Layer 3 of a small transformer language model trained on English Wikipedia (19 layers, counted from 0, width 128).
A neuron's activation on a vector x is SiLU(gate . x) times (in . x), where the dot is the dot product.

Input weights of the MLP neurons that the questions are about. A number n stands for (n - 500) times 0.00091.
n21 gate: 455,673,357,282,528,435,315,289,684,419,536,183,528,457,541,681,413,413,865,446,535,537,326,518,490,439,409,612,258,158,423,654,490,345,592,413,552,521,474,463,589,550,504,407,713,425,436,241,625,438,486,448,493,417,329,401,399,678,459,428,473,609,418,350,405,555,507,526,697,722,517,700,500,260,475,413,447,507,562,388,573,536,457,490,273,564,344,446,483,533,546,475,698,547,424,473,594,525,514,485,601,479,504,436,692,454,568,551,490,445,576,500,500,500,551,378,749,426,446,483,319,471,564,284,624,403,595,316
n35 gate: 457,460,319,418,345,674,436,292,625,553,425,420,600,510,315,414,648,493,350,425,785,514,482,614,392,441,504,541,651,363,540,549,442,622,124,471,554,568,576,337,712,622,577,493,249,537,511,427,467,414,651,662,347,418,652,573,582,406,607,575,574,383,526,471,386,657,638,678,572,584,561,478,334,558,365,379,540,293,476,606,368,376,515,397,543,670,466,571,446,342,434,181,665,448,601,464,634,463,384,555,724,333,523,445,515,596,567,686,646,424,776,264,347,559,687,576,385,423,496,482,774,519,463,526,614,362,467,532
n37 gate: 591,666,469,648,766,593,399,385,878,604,426,542,605,670,421,382,557,551,417,559,816,367,533,403,473,445,584,615,390,544,333,472,447,368,670,534,588,341,657,456,383,512,488,507,574,402,246,447,453,538,512,580,387,545,539,473,708,615,778,567,688,308,601,489,585,472,429,533,420,565,481,129,500,533,425,290,539,460,623,496,528,567,324,485,827,473,429,481,733,532,392,460,473,461,749,500,397,523,261,385,382,412,447,399,327,523,567,412,699,532,747,547,395,666,370,591,722,435,465,428,644,508,484,359,272,189,411,462
n51 gate: 426,326,826,458,210,756,592,582,525,599,601,459,544,379,484,568,598,521,428,731,475,306,316,521,675,405,578,611,662,573,414,491,541,544,325,622,552,326,530,243,396,388,430,536,575,660,727,438,630,597,500,647,375,577,425,442,731,462,656,614,354,261,350,414,488,504,285,404,551,686,549,680,567,496,368,568,512,543,414,444,504,581,257,657,667,525,483,400,357,483,714,530,334,643,347,408,574,307,500,584,302,447,377,604,517,338,708,414,480,405,420,975,307,521,610,724,383,245,387,913,561,330,504,458,671,424,525,443
n54 gate: 520,576,538,566,629,383,593,668,407,532,577,600,372,552,400,542,595,521,518,493,352,427,414,649,531,615,486,560,511,719,442,661,405,490,521,327,392,331,507,514,507,500,414,316,420,444,332,490,284,490,459,422,407,608,430,541,535,511,180,830,546,455,479,616,404,532,584,584,283,540,537,497,233,449,288,333,690,641,750,301,706,589,608,708,541,604,461,527,445,458,507,617,328,524,539,400,480,360,370,254,465,483,668,497,396,431,680,593,480,407,598,622,523,517,426,446,696,374,462,416,507,596,451,430,322,539,555,249
n91 gate: 547,532,488,396,348,764,477,331,492,442,584,595,620,552,500,516,602,528,435,323,476,587,508,397,675,583,414,500,492,562,488,578,586,504,424,632,310,709,702,533,645,615,685,458,337,597,468,304,772,326,591,531,764,616,508,583,416,252,566,339,738,614,476,285,725,128,387,750,496,620,302,468,536,391,463,724,512,517,500,321,398,443,524,639,590,580,447,496,453,541,689,435,267,660,455,285,137,568,544,378,460,794,416,556,583,452,622,533,685,582,480,536,546,761,367,652,577,388,400,268,586,553,652,347,525,589,639,539
n119 gate: 289,534,346,438,523,559,504,667,477,508,473,725,385,346,682,465,345,707,449,512,511,376,485,592,395,642,405,484,750,416,779,508,538,705,370,485,695,478,615,381,765,362,576,370,542,547,624,549,303,519,293,496,516,500,527,481,426,445,524,616,467,238,458,281,603,217,461,266,634,360,552,318,631,674,539,708,661,544,584,673,480,582,512,753,568,361,567,191,530,292,614,590,592,601,324,544,360,337,446,561,776,470,455,573,444,450,526,555,574,595,430,458,541,431,695,492,332,260,488,634,568,649,423,411,532,364,515,703
n122 gate: 602,496,472,488,547,492,542,465,354,554,641,346,458,504,554,718,371,314,443,452,500,462,569,369,302,621,617,321,412,414,496,590,500,473,615,477,479,341,657,435,587,262,358,604,500,601,680,473,408,647,441,718,376,423,313,358,621,419,488,403,436,650,372,704,389,302,351,613,398,790,519,516,202,529,354,642,325,467,439,428,545,423,428,173,726,408,504,352,645,585,382,504,287,761,727,370,207,524,448,656,299,625,299,559,385,314,473,447,200,627,560,464,592,686,346,679,504,562,400,353,508,301,536,585,471,798,512,418
n168 gate: 574,647,656,540,546,296,437,621,733,463,500,507,367,615,333,588,642,581,416,467,521,397,580,388,454,661,489,382,466,507,571,366,532,521,413,415,631,799,481,248,666,489,504,434,576,438,587,546,293,538,676,546,369,286,377,371,730,677,777,398,418,486,482,816,536,717,401,515,522,462,444,554,637,534,511,600,633,365,535,552,500,592,424,535,624,757,692,507,560,522,436,364,547,511,665,448,511,533,478,802,409,404,572,432,291,684,601,344,500,239,588,496,218,439,537,532,482,455,634,409,408,592,410,485,441,650,478,433
n191 gate: 631,544,572,424,450,552,546,436,551,624,548,497,387,340,740,566,591,680,507,521,368,523,526,650,370,519,591,549,590,482,463,408,473,295,541,450,468,630,564,644,571,456,382,500,592,579,696,668,596,652,412,480,182,460,456,547,604,402,635,455,549,392,582,382,442,486,223,593,532,422,490,565,380,496,483,465,360,525,392,464,434,727,442,414,487,517,755,510,560,503,317,316,527,517,389,691,580,386,611,641,386,537,637,354,613,507,477,359,497,408,389,298,500,313,545,657,497,489,665,434,209,566,589,296,764,708,483,383
n217 gate: 359,376,504,508,603,481,698,604,446,601,598,832,459,351,489,464,588,729,484,394,334,167,642,426,641,397,760,595,655,295,450,412,683,560,527,424,440,761,472,476,573,481,519,177,247,394,461,240,606,376,612,318,520,519,457,473,539,552,532,579,518,465,547,684,458,419,488,382,488,488,420,308,449,484,662,500,710,363,581,638,560,532,457,613,470,703,464,336,271,397,492,552,446,351,532,552,584,516,720,764,413,500,709,616,347,516,698,564,586,339,642,675,635,809,401,470,421,484,551,500,614,417,664,594,292,524,608,447
n240 gate: 353,529,343,445,550,472,700,619,648,526,566,388,461,377,482,622,479,615,515,412,435,472,524,467,518,680,547,359,336,564,439,692,571,504,376,379,787,784,357,489,485,318,522,686,704,305,456,496,537,331,242,657,432,408,657,554,430,291,292,588,420,532,368,604,420,670,367,511,369,640,383,548,365,354,656,463,304,375,444,535,522,448,507,405,464,500,623,437,532,240,569,348,460,427,322,525,489,588,500,469,537,410,700,736,432,420,692,451,627,293,463,500,276,609,544,322,553,564,544,465,364,284,544,504,657,533,612,742
n249 gate: 513,542,523,666,655,497,512,663,375,235,448,532,604,700,781,562,405,139,543,379,487,337,689,458,449,463,564,536,663,420,265,477,310,516,384,570,403,478,517,660,547,700,500,500,506,480,425,497,549,550,577,554,497,513,626,462,412,457,476,405,463,500,526,621,503,369,339,687,537,544,361,611,561,340,404,566,348,554,514,608,696,308,360,513,611,422,503,404,672,437,356,418,477,409,474,503,529,520,624,370,425,506,428,529,550,374,348,513,569,540,281,610,466,597,507,548,566,382,757,522,433,626,523,520,473,448,523,509
n252 gate: 572,424,650,662,529,556,556,363,544,489,400,500,521,592,401,511,475,545,496,522,714,503,507,511,221,455,561,526,508,572,350,579,693,589,453,414,701,383,508,286,592,547,580,352,204,518,261,597,654,737,460,682,307,432,482,330,648,710,523,567,281,543,551,504,311,443,493,393,417,466,543,500,632,566,358,414,482,333,608,612,571,481,529,447,425,386,519,458,277,481,674,440,558,614,574,581,277,507,733,376,456,655,326,624,220,434,233,515,486,500,326,361,504,504,433,650,521,268,566,578,654,373,661,245,579,582,660,543
n21 in: 384,459,307,351,565,290,286,452,706,446,593,250,547,486,650,695,282,474,684,380,441,528,475,615,576,486,402,678,228,305,420,565,453,407,452,381,600,475,492,481,488,600,324,496,548,507,429,227,578,418,607,457,630,525,444,302,384,485,608,459,433,412,515,434,404,485,564,488,652,558,569,750,493,235,538,602,326,515,544,366,762,417,481,418,304,730,629,649,395,666,746,391,559,549,572,486,485,534,597,418,672,573,559,485,673,530,493,595,518,469,564,467,625,577,515,409,788,573,209,507,355,436,600,376,687,339,699,547
n35 in: 641,237,220,516,386,720,578,270,762,460,531,635,617,315,376,465,565,591,476,520,446,500,414,713,378,386,462,615,675,355,713,536,325,474,252,386,335,508,520,352,476,523,642,526,372,590,465,515,547,402,326,902,516,379,558,784,496,285,552,504,581,435,442,309,562,488,500,435,492,706,383,457,387,549,263,393,632,508,483,459,496,643,594,421,283,597,552,403,153,659,446,290,666,445,701,433,622,465,500,710,563,515,496,539,637,423,500,392,492,484,673,212,578,404,567,705,428,585,527,459,473,516,531,480,444,323,458,534
n37 in: 468,435,551,333,288,521,493,450,579,507,336,378,423,571,493,423,628,526,364,609,715,710,503,320,606,613,507,412,443,291,574,440,412,416,522,412,631,395,433,496,477,424,579,709,612,460,755,415,119,668,565,539,493,451,410,507,646,696,522,427,555,404,402,614,450,556,496,602,574,624,401,227,666,420,327,474,464,417,673,569,644,257,594,332,458,576,470,455,603,706,300,386,353,689,371,427,560,566,478,416,493,358,561,410,350,471,531,441,462,545,738,453,382,604,342,426,230,631,478,409,617,474,493,526,232,613,471,683
n51 in: 453,234,572,275,351,719,515,607,568,608,318,663,543,493,735,565,508,500,281,548,448,329,178,552,641,451,736,606,659,508,343,620,523,465,364,390,558,574,446,488,646,488,445,396,548,573,649,433,556,612,564,309,454,430,464,658,439,615,645,625,363,294,392,429,409,633,301,601,726,492,523,641,512,517,524,574,656,429,469,584,529,598,243,438,625,404,467,347,382,471,631,459,401,448,406,465,453,343,581,674,387,500,631,843,674,325,661,426,562,512,561,800,454,583,614,664,632,313,387,920,457,353,244,371,447,285,472,445
n54 in: 538,535,554,658,402,445,452,799,373,570,691,624,427,610,397,605,615,388,504,536,465,486,305,528,521,642,584,485,474,459,448,673,483,438,721,336,574,601,570,361,511,610,609,252,425,356,313,591,461,459,557,531,522,462,461,419,525,449,211,504,456,451,303,644,574,596,561,500,511,452,639,317,521,504,554,551,589,641,827,306,416,660,554,528,451,303,609,623,311,664,458,573,627,604,645,562,476,442,432,394,594,395,523,564,363,610,668,636,486,658,587,539,370,564,305,280,628,718,331,621,350,241,346,410,493,486,592,361
n91 in: 400,367,445,745,581,553,720,543,492,769,297,500,519,430,458,492,531,268,576,548,586,549,560,622,396,410,628,621,517,586,496,719,388,607,752,627,753,358,569,536,660,461,664,287,465,241,496,705,492,519,398,492,402,477,397,613,500,601,357,679,605,500,634,469,394,410,540,537,177,484,477,393,508,683,532,420,508,414,629,733,480,387,334,496,346,472,564,598,539,231,138,640,649,504,472,667,628,571,528,621,380,287,629,316,569,743,526,520,386,532,516,646,364,437,428,423,504,557,635,856,673,721,382,472,540,436,269,535
n119 in: 673,500,757,460,551,358,492,361,468,629,654,413,640,740,496,496,480,349,496,492,476,679,373,544,527,462,717,447,395,471,457,554,280,492,720,480,637,734,504,479,295,584,444,515,484,232,625,595,403,617,879,406,708,644,508,456,500,328,342,549,690,401,399,445,416,567,622,513,500,504,688,395,356,390,455,668,428,358,329,408,434,394,593,325,343,444,119,634,370,508,468,561,524,641,647,430,591,613,354,322,301,587,589,440,770,480,469,719,364,363,699,275,284,448,500,382,714,688,520,383,359,398,588,577,446,805,416,445
n122 in: 407,413,471,511,493,524,612,363,316,444,665,403,412,595,612,515,507,400,515,493,417,521,622,326,368,672,618,545,332,504,400,590,507,468,453,678,500,493,613,597,542,384,194,581,609,537,643,500,489,500,435,543,361,295,471,403,441,210,481,537,362,673,507,729,410,553,305,508,362,735,581,401,296,542,404,678,377,477,337,399,682,318,569,257,625,405,314,351,621,452,489,485,442,669,674,314,275,375,316,512,430,665,446,547,496,486,556,612,272,646,386,562,455,666,304,482,422,406,624,581,610,507,547,574,395,692,728,443
n168 in: 537,391,531,445,436,507,368,588,660,504,483,714,381,580,658,455,607,445,695,483,612,552,464,384,574,682,460,381,471,496,523,292,577,566,316,507,546,557,319,426,700,596,476,523,500,417,631,577,531,560,779,547,245,447,404,500,607,472,614,317,500,672,452,624,670,834,451,633,581,546,397,521,705,601,472,636,500,383,496,418,563,549,466,602,493,575,696,624,601,608,294,382,510,435,726,474,359,355,531,681,545,614,612,459,305,677,398,528,497,422,469,568,372,592,434,540,467,347,638,500,590,580,438,787,387,673,517,573
n191 in: 638,483,348,420,446,592,523,459,589,454,361,350,430,500,573,531,257,371,479,500,718,647,599,617,682,608,568,472,565,639,618,766,628,517,627,524,703,527,422,436,443,661,367,490,256,476,434,375,445,323,493,483,646,477,438,510,531,584,496,371,487,602,479,473,674,254,472,486,599,640,446,780,445,341,605,595,479,389,436,618,507,282,652,560,530,424,388,484,557,440,609,710,671,538,629,454,355,410,524,569,483,209,583,414,529,493,526,465,570,575,577,655,387,630,538,470,413,504,334,517,668,570,424,775,542,298,575,325
n217 in: 702,512,813,524,512,424,572,727,253,533,392,700,508,393,698,536,550,544,432,632,602,568,364,618,388,650,551,577,629,418,399,520,365,630,516,570,545,485,701,691,467,614,379,393,520,600,679,823,607,711,508,558,631,558,837,355,640,480,574,292,312,555,655,399,488,492,640,388,553,521,646,556,500,546,536,338,401,648,435,579,581,605,329,710,531,333,367,341,686,605,383,645,441,432,452,527,776,460,452,257,276,496,296,472,422,654,356,618,569,626,576,255,348,402,452,295,577,607,548,462,457,544,484,796,606,736,453,454
n240 in: 402,543,425,446,545,456,538,606,635,496,615,507,662,383,572,612,507,598,514,504,440,490,507,511,545,669,588,289,249,696,524,607,514,528,365,580,699,618,382,416,604,272,334,620,682,334,421,409,547,386,340,625,526,316,618,740,586,482,430,406,409,549,353,644,589,537,377,306,354,619,521,471,318,399,576,489,368,522,481,537,299,482,471,338,636,443,668,384,461,271,493,475,394,381,366,603,367,759,651,492,536,332,632,688,341,418,685,390,466,162,366,439,311,635,645,448,497,489,608,528,510,504,582,403,478,598,390,650
n249 in: 252,693,737,575,624,257,522,638,555,477,611,439,497,585,537,671,497,217,543,382,481,454,540,296,776,537,452,457,565,413,405,487,408,538,484,405,550,532,644,693,524,633,583,406,474,588,422,522,611,547,500,497,604,506,607,378,412,344,453,533,488,404,513,398,735,463,618,629,583,443,503,428,639,466,546,520,603,426,701,327,490,414,546,550,367,529,490,599,354,483,465,553,561,624,490,478,535,327,405,394,385,602,360,565,805,603,568,607,475,507,716,714,550,609,457,379,409,372,546,569,468,477,403,513,507,474,358,535
n252 in: 387,510,468,482,592,429,483,417,542,475,528,507,697,477,551,479,641,475,418,489,201,370,383,517,729,563,552,479,478,388,671,471,445,490,682,411,485,544,573,640,405,402,448,919,762,627,623,341,391,466,409,503,750,524,553,486,684,504,384,595,663,469,525,397,646,602,539,592,486,398,572,553,469,537,764,657,367,609,477,346,493,511,549,642,483,619,589,664,768,564,455,468,476,560,536,453,613,518,560,630,436,383,482,256,703,570,527,543,530,435,450,381,581,403,493,466,340,329,380,313,322,446,332,652,496,383,427,316

Each question shows a token from some text and the vector x that enters the MLP there. A number n stands for (n - 500) times 0.0049.

"log": 427,516,409,494,472,509,551,613,489,472,534,633,489,360,482,473,378,559,508,559,529,463,592,493,559,453,571,516,371,421,578,465,318,439,623,523,547,542,502,515,621,622,306,744,439,360,605,578,463,336,620,265,513,498,418,510,568,358,554,480,447,435,488,512,551,630,562,601,431,445,596,490,501,488,509,521,551,520,548,576,457,592,550,518,506,627,316,428,548,529,376,355,560,677,385,567,534,469,531,292,431,562,445,506,621,450,505,598,388,553,406,593,536,492,571,451,509,585,514,514,590,706,618,261,413,542,545,447
Which of these neurons fires most? n119

"ing": 612,602,452,489,454,486,515,580,615,429,627,680,528,495,447,394,382,512,539,578,527,550,572,507,443,547,304,537,456,492,506,441,543,644,526,557,438,548,388,578,577,450,465,437,516,420,622,624,414,457,485,527,543,522,574,370,374,341,642,418,373,514,537,548,420,426,518,526,494,594,695,472,377,670,483,615,490,529,488,536,480,504,477,472,553,661,349,457,513,588,333,571,529,492,457,487,510,437,514,383,434,575,677,611,666,422,540,355,449,487,455,532,523,548,522,484,478,369,476,450,671,445,375,550,320,250,505,598
Which of these neurons fires most? n252

"ll": 562,476,585,553,586,492,484,628,471,470,464,392,323,415,600,491,521,699,362,488,474,434,540,437,527,571,496,533,537,447,557,541,453,382,469,593,554,533,493,517,618,535,507,573,404,453,384,597,375,186,550,498,407,449,390,362,475,381,624,326,545,531,618,662,597,511,612,581,506,566,528,538,563,605,481,478,487,539,353,478,583,562,514,576,545,458,388,362,469,621,446,286,542,580,466,414,561,446,521,249,504,512,703,377,682,600,526,304,430,539,503,643,412,528,561,494,560,494,521,553,494,425,433,473,472,415,536,520
Which of these neurons fires most? n168

"z": 507,469,358,361,513,557,574,505,609,576,471,552,450,482,492,496,421,552,526,438,560,448,527,468,610,481,376,446,512,441,569,368,419,456,699,585,565,419,428,547,618,461,564,402,389,504,553,433,279,549,461,351,444,473,351,462,552,300,552,294,509,460,481,468,494,564,658,549,470,519,617,510,480,516,433,588,505,616,330,421,457,570,351,420,505,607,590,418,432,603,330,616,481,482,592,401,417,492,474,238,648,440,535,438,687,491,586,437,430,600,587,512,477,440,650,587,524,469,692,502,444,489,468,427,429,533,547,573
Which of these neurons fires most? n119

"u": 442,461,454,376,471,531,435,538,479,531,552,507,480,554,472,642,435,517,461,560,411,662,598,523,483,523,367,414,625,464,360,547,542,540,641,512,369,516,620,568,565,419,579,458,355,384,620,510,468,220,387,594,443,402,432,499,412,261,528,368,581,528,696,499,594,394,445,378,364,473,503,473,452,540,497,330,490,613,434,574,375,424,589,553,514,779,481,486,608,720,502,598,473,368,601,460,575,451,431,358,443,528,535,447,671,601,628,503,446,539,466,556,510,428,546,499,472,510,482,537,653,520,342,450,347,430,540,427
Which of these neurons fires most? n91

"un": 405,480,366,541,583,508,470,698,592,495,391,232,466,573,503,575,508,546,365,510,374,461,539,456,530,647,434,538,596,461,382,519,649,461,468,544,298,471,548,651,546,470,569,377,327,410,580,422,567,303,548,429,510,506,423,520,438,423,478,412,539,531,540,554,458,541,486,648,571,550,550,475,425,461,511,457,415,463,364,597,359,557,593,528,575,603,337,584,641,539,416,409,548,542,549,495,485,489,448,441,536,464,591,621,604,572,475,284,342,603,375,561,539,517,563,400,501,681,662,589,647,619,420,245,442,499,544,509
The three highest activations, in order: n252, n91, n119

" the": 586,536,518,374,428,520,590,598,419,522,508,481,340,496,558,374,388,438,540,522,418,509,447,523,528,539,539,540,582,335,457,533,406,566,501,585,427,574,442,508,521,454,524,522,359,413,599,518,489,417,472,515,463,525,435,490,498,527,516,457,464,476,572,419,458,453,669,440,549,537,544,594,447,554,609,303,463,605,384,529,460,412,506,396,559,552,471,540,431,480,394,412,587,601,516,541,291,485,560,368,447,641,588,441,581,501,622,238,358,450,429,432,320,492,435,558,535,539,592,451,523,497,500,464,471,90,481,535
Which of these neurons fires most? n191

" from": 501,481,551,389,557,599,570,597,659,420,506,699,247,459,602,543,282,444,582,489,437,616,444,601,502,624,465,531,439,609,431,378,610,609,585,531,506,496,459,434,527,461,500,496,418,368,628,567,500,455,438,519,413,426,450,415,524,512,612,343,602,548,489,476,525,592,504,622,489,480,487,523,303,627,610,607,469,518,407,613,537,445,588,376,555,470,319,464,621,361,404,437,459,554,466,576,484,529,518,385,508,529,587,432,658,428,435,346,533,430,451,444,459,543,549,532,587,673,392,389,287,568,469,345,485,250,494,530
Which two neurons fire most, strongest first? n191, n240

" special": 552,516,418,307,469,413,408,483,490,493,601,698,497,393,479,550,536,514,521,468,597,474,538,461,516,564,643,534,490,312,477,572,536,533,497,399,334,536,459,593,471,486,567,494,420,416,541,439,447,378,659,394,400,552,389,406,577,385,454,433,525,438,708,541,657,649,535,356,565,485,601,594,492,469,510,485,440,452,356,615,485,545,555,604,521,795,306,466,475,301,447,429,640,592,436,505,366,412,627,443,410,401,652,476,365,475,516,498,434,397,430,562,490,571,564,408,599,593,559,580,563,659,539,460,485,482,531,609
Which two neurons fire most, strongest first? n168, n21

" more": 486,495,457,568,486,411,490,362,413,512,655,672,356,420,473,346,566,533,530,475,443,471,471,547,504,618,378,546,597,441,453,495,499,571,355,454,326,478,571,497,596,392,569,591,492,513,610,525,519,616,474,388,386,489,310,499,546,394,473,420,534,364,493,510,652,635,595,388,513,529,666,685,392,535,527,480,447,570,577,451,567,540,602,489,561,435,312,492,550,509,485,159,505,511,392,553,420,456,520,288,633,617,639,470,566,360,474,407,528,524,454,529,362,669,595,488,533,603,565,535,373,672,441,489,374,411,474,546
The most active neuron and its activation: n35, at about 0.11

"th": 484,533,521,481,518,489,422,576,591,450,396,323,519,547,582,405,459,468,554,515,482,485,509,443,488,658,426,637,644,600,495,375,359,359,579,536,526,605,426,493,497,433,408,425,447,484,486,629,525,370,417,572,443,301,426,495,507,484,448,429,515,444,489,499,464,514,671,495,619,521,658,605,598,647,501,438,594,688,98,442,517,459,540,424,547,455,407,429,422,563,276,502,494,504,475,465,452,452,515,372,361,555,680,520,672,567,506,298,404,563,466,628,531,465,534,617,573,529,476,597,552,482,363,461,498,458,481,682
Which of these neurons fires most? n51

" ": 488,570,567,540,423,499,498,516,487,409,349,554,511,403,494,460,570,449,448,381,544,500,513,510,585,425,459,537,599,487,331,497,554,619,635,518,536,518,429,530,485,590,482,453,390,304,601,560,456,584,517,412,458,437,375,466,510,415,571,327,605,528,427,504,445,552,504,266,544,582,502,560,369,666,575,330,541,496,440,557,440,474,573,591,492,672,499,522,455,556,474,450,474,549,579,413,572,451,571,320,430,447,600,734,715,402,497,436,438,556,328,379,385,551,581,630,545,597,476,424,494,588,470,367,408,339,508,648
The most active neuron and its activation: n122, at about 0.14

" became": 543,515,362,453,442,397,571,541,570,605,497,586,368,494,501,496,410,503,454,661,395,529,483,521,527,509,377,647,399,440,349,482,541,603,428,460,500,533,494,652,535,618,569,613,444,307,694,458,551,679,477,554,387,478,480,396,624,462,476,477,599,460,536,429,479,768,622,480,663,523,526,482,573,594,578,494,420,647,449,546,441,483,497,433,514,707,365,317,488,492,304,611,371,568,386,381,486,445,544,402,443,453,688,358,530,392,512,560,483,369,485,493,381,578,585,508,598,590,435,619,456,541,454,564,422,359,553,518
Which of these neurons fires most? n51

"unt": 547,565,506,535,490,723,583,474,513,423,518,625,514,527,520,588,489,472,518,581,518,438,504,449,551,534,532,636,416,419,550,434,404,482,516,584,392,606,584,688,583,428,563,321,459,312,497,558,568,407,515,529,464,342,424,525,553,384,676,455,480,635,630,583,612,378,492,560,448,486,497,531,479,526,526,598,586,541,364,536,444,447,482,508,502,637,180,436,432,453,231,568,416,510,572,479,549,466,487,422,319,501,670,540,660,575,474,365,540,639,489,579,390,604,418,387,558,478,617,661,551,634,511,589,445,480,592,579
The most active neuron and its activation: n91, at about 1.5

"e": 435,507,535,486,467,482,361,620,522,513,540,437,369,505,422,630,503,550,458,481,424,516,571,409,480,632,369,483,683,575,455,476,533,441,490,599,419,502,462,572,622,411,507,470,394,532,403,588,439,673,507,397,357,375,437,409,417,428,481,628,413,608,544,492,655,478,630,490,431,483,634,517,424,650,509,308,456,635,465,610,491,276,417,538,443,586,466,582,528,662,330,590,501,374,604,409,545,446,406,383,419,599,558,571,611,436,603,320,456,459,509,553,319,430,695,506,436,566,525,538,541,497,540,500,419,384,568,494
The most active neuron and its activation: n21, at about 0.15

"le": 469,439,498,518,530,634,350,632,546,389,609,559,483,465,471,518,499,597,559,387,620,439,653,585,580,506,406,434,537,420,432,478,438,331,621,611,500,453,412,703,546,328,571,624,429,420,558,535,452,542,594,513,375,460,509,420,437,505,471,373,422,362,469,619,610,534,591,636,508,473,523,621,388,632,494,460,406,594,516,514,503,427,598,542,488,450,384,437,475,508,570,496,556,416,617,391,544,463,482,316,381,460,535,500,618,612,418,356,303,457,433,599,427,543,586,519,558,587,550,480,500,428,495,394,478,379,430,627
Which of these neurons fires most? n249

" time": 456,574,551,348,397,639,514,296,549,565,527,705,463,514,501,571,317,493,569,464,466,450,482,562,513,506,463,547,549,465,428,482,636,574,463,413,386,485,447,808,531,369,514,478,535,346,487,668,431,520,429,492,533,408,428,514,487,473,498,502,498,481,540,587,516,611,440,456,636,568,651,655,315,659,383,372,545,535,661,476,406,341,523,542,496,666,278,411,538,499,519,598,544,464,589,419,488,436,529,421,561,440,616,410,549,552,408,402,421,572,495,489,499,642,663,522,524,573,500,627,552,560,470,543,464,263,519,590
Which two neurons fire most, strongest first? n35, n252

"ran": 473,457,344,444,435,404,403,587,414,538,401,546,215,476,627,627,353,522,329,538,650,506,457,635,546,590,478,515,443,337,554,422,492,485,601,313,533,543,384,597,484,553,585,515,373,339,484,613,489,545,457,518,366,420,458,430,426,442,586,437,593,437,451,461,512,523,496,552,545,398,565,360,333,548,537,356,559,475,513,588,364,641,605,621,449,625,387,456,523,560,441,426,480,537,510,381,489,436,411,466,409,437,588,441,652,555,505,372,369,552,430,503,466,467,558,377,526,439,548,567,558,570,538,487,459,402,634,461
Which of these neurons fires most? n191

"ine": 627,529,447,407,487,544,340,586,573,503,589,541,472,453,609,542,490,622,462,701,402,522,531,525,513,534,423,585,558,467,484,497,636,549,597,599,394,513,432,627,418,565,541,619,408,459,563,631,515,622,431,384,543,360,466,454,494,452,405,476,376,484,625,488,597,520,569,468,546,469,522,706,512,461,518,707,649,627,395,555,514,505,512,402,455,754,298,619,612,510,411,348,584,499,535,403,567,439,509,346,552,676,635,583,457,462,559,493,396,582,540,517,513,659,582,476,494,569,653,543,435,514,491,419,387,357,550,637
Which of these neurons fires most? n240

" in": 556,502,512,485,420,380,511,560,603,554,525,596,358,598,600,477,366,548,479,492,354,567,427,566,625,494,442,535,644,625,483,472,562,533,637,574,317,500,419,497,515,457,454,489,415,365,584,488,472,605,407,568,465,377,355,445,496,455,566,323,656,554,443,507,516,442,641,501,568,486,570,504,354,623,569,448,558,414,337,717,458,515,425,440,532,480,373,474,627,434,571,605,531,661,496,461,430,481,485,404,490,649,666,415,578,432,293,414,506,482,439,431,445,630,422,547,470,528,539,484,394,683,495,421,509,372,561,627
The three highest activations, in order: n191, n119, n54

"c": 555,516,511,408,535,625,456,646,540,552,411,487,441,426,527,478,542,491,619,580,357,472,596,569,560,595,444,420,570,612,435,438,476,489,576,613,523,561,437,381,654,577,617,480,652,408,486,460,348,605,499,553,443,384,421,514,497,248,581,425,534,453,520,534,488,577,455,486,501,440,547,473,437,434,440,495,579,586,246,461,399,428,595,442,509,661,285,526,441,647,266,399,506,488,502,482,347,531,453,403,509,534,594,666,480,464,627,305,449,594,417,591,511,398,582,410,663,504,513,431,290,506,486,477,494,336,508,646
Which of these neurons fires most? n240

"land": 525,526,477,436,641,455,551,669,556,534,523,559,297,419,465,527,482,548,367,477,460,363,523,437,506,638,369,591,428,399,655,460,574,506,700,400,404,552,445,543,433,460,538,581,330,353,610,622,297,559,557,401,622,458,558,452,534,393,676,432,455,531,403,535,492,714,550,444,636,383,382,560,455,614,483,477,449,562,399,520,442,441,435,427,486,520,428,374,495,487,534,467,549,532,419,422,587,517,568,346,493,596,567,610,550,443,472,344,425,613,470,607,404,505,471,477,615,639,529,480,477,522,537,559,326,372,498,497
Which two neurons fire most, strongest first? n91, n217

".": 605,437,620,498,417,450,367,546,530,477,372,604,483,464,492,563,404,521,492,398,513,439,530,596,410,661,579,668,592,472,361,293,437,490,645,478,437,600,404,552,551,593,538,449,453,314,565,396,601,599,560,590,537,480,506,454,546,344,498,360,473,619,310,436,458,501,481,529,447,452,628,681,447,650,507,395,533,504,389,511,393,457,494,454,527,528,306,549,654,440,503,459,569,571,512,434,461,429,450,379,453,489,667,482,603,546,499,321,421,463,491,444,370,556,552,464,482,628,517,394,587,542,456,453,457,269,492,550
Which of these neurons fires most? n191

"ck": 490,529,509,469,537,603,506,590,467,389,452,642,437,521,439,536,424,749,446,595,461,507,541,443,531,646,596,548,542,474,479,468,471,527,613,566,294,548,488,545,567,425,417,488,484,481,413,533,484,393,473,528,429,504,442,430,506,472,587,529,526,505,625,579,509,362,564,420,405,473,548,524,450,570,389,617,540,396,270,482,522,557,257,528,503,514,414,383,416,651,310,371,466,514,445,540,601,428,463,216,695,567,657,548,787,552,583,293,401,573,473,551,500,525,542,575,667,584,460,562,366,441,583,548,349,400,488,641
Which of these neurons fires most? n252

" In": 554,535,452,567,503,442,518,518,627,570,560,681,278,554,559,550,382,564,539,503,394,599,500,450,611,563,546,450,646,638,419,521,599,618,509,456,338,698,463,488,560,508,475,486,487,402,451,439,520,566,433,537,485,455,432,485,446,553,612,403,539,508,489,562,495,398,626,552,656,378,533,496,265,595,500,350,548,441,254,736,501,504,563,431,557,615,425,446,533,512,552,575,529,623,417,459,535,466,369,351,446,529,673,501,446,508,346,346,572,526,452,424,488,568,505,651,461,503,608,583,549,566,485,296,483,315,558,551
Which two neurons fire most, strongest first? n191, n21

" general": 477,458,606,482,371,532,451,368,538,620,505,600,384,459,464,541,340,597,498,545,556,522,523,504,535,634,546,592,578,505,445,501,704,503,470,518,272,553,337,536,518,506,502,520,412,423,638,415,446,644,530,327,508,489,454,456,569,310,438,344,483,443,573,469,613,638,507,309,658,423,565,592,447,568,529,393,411,436,413,522,380,399,425,599,493,682,368,414,442,440,566,525,525,514,590,589,446,485,484,480,416,468,581,490,564,486,651,362,376,492,435,478,470,715,379,401,497,391,547,724,594,686,486,503,467,275,550,608
Which of these neurons fires most? n51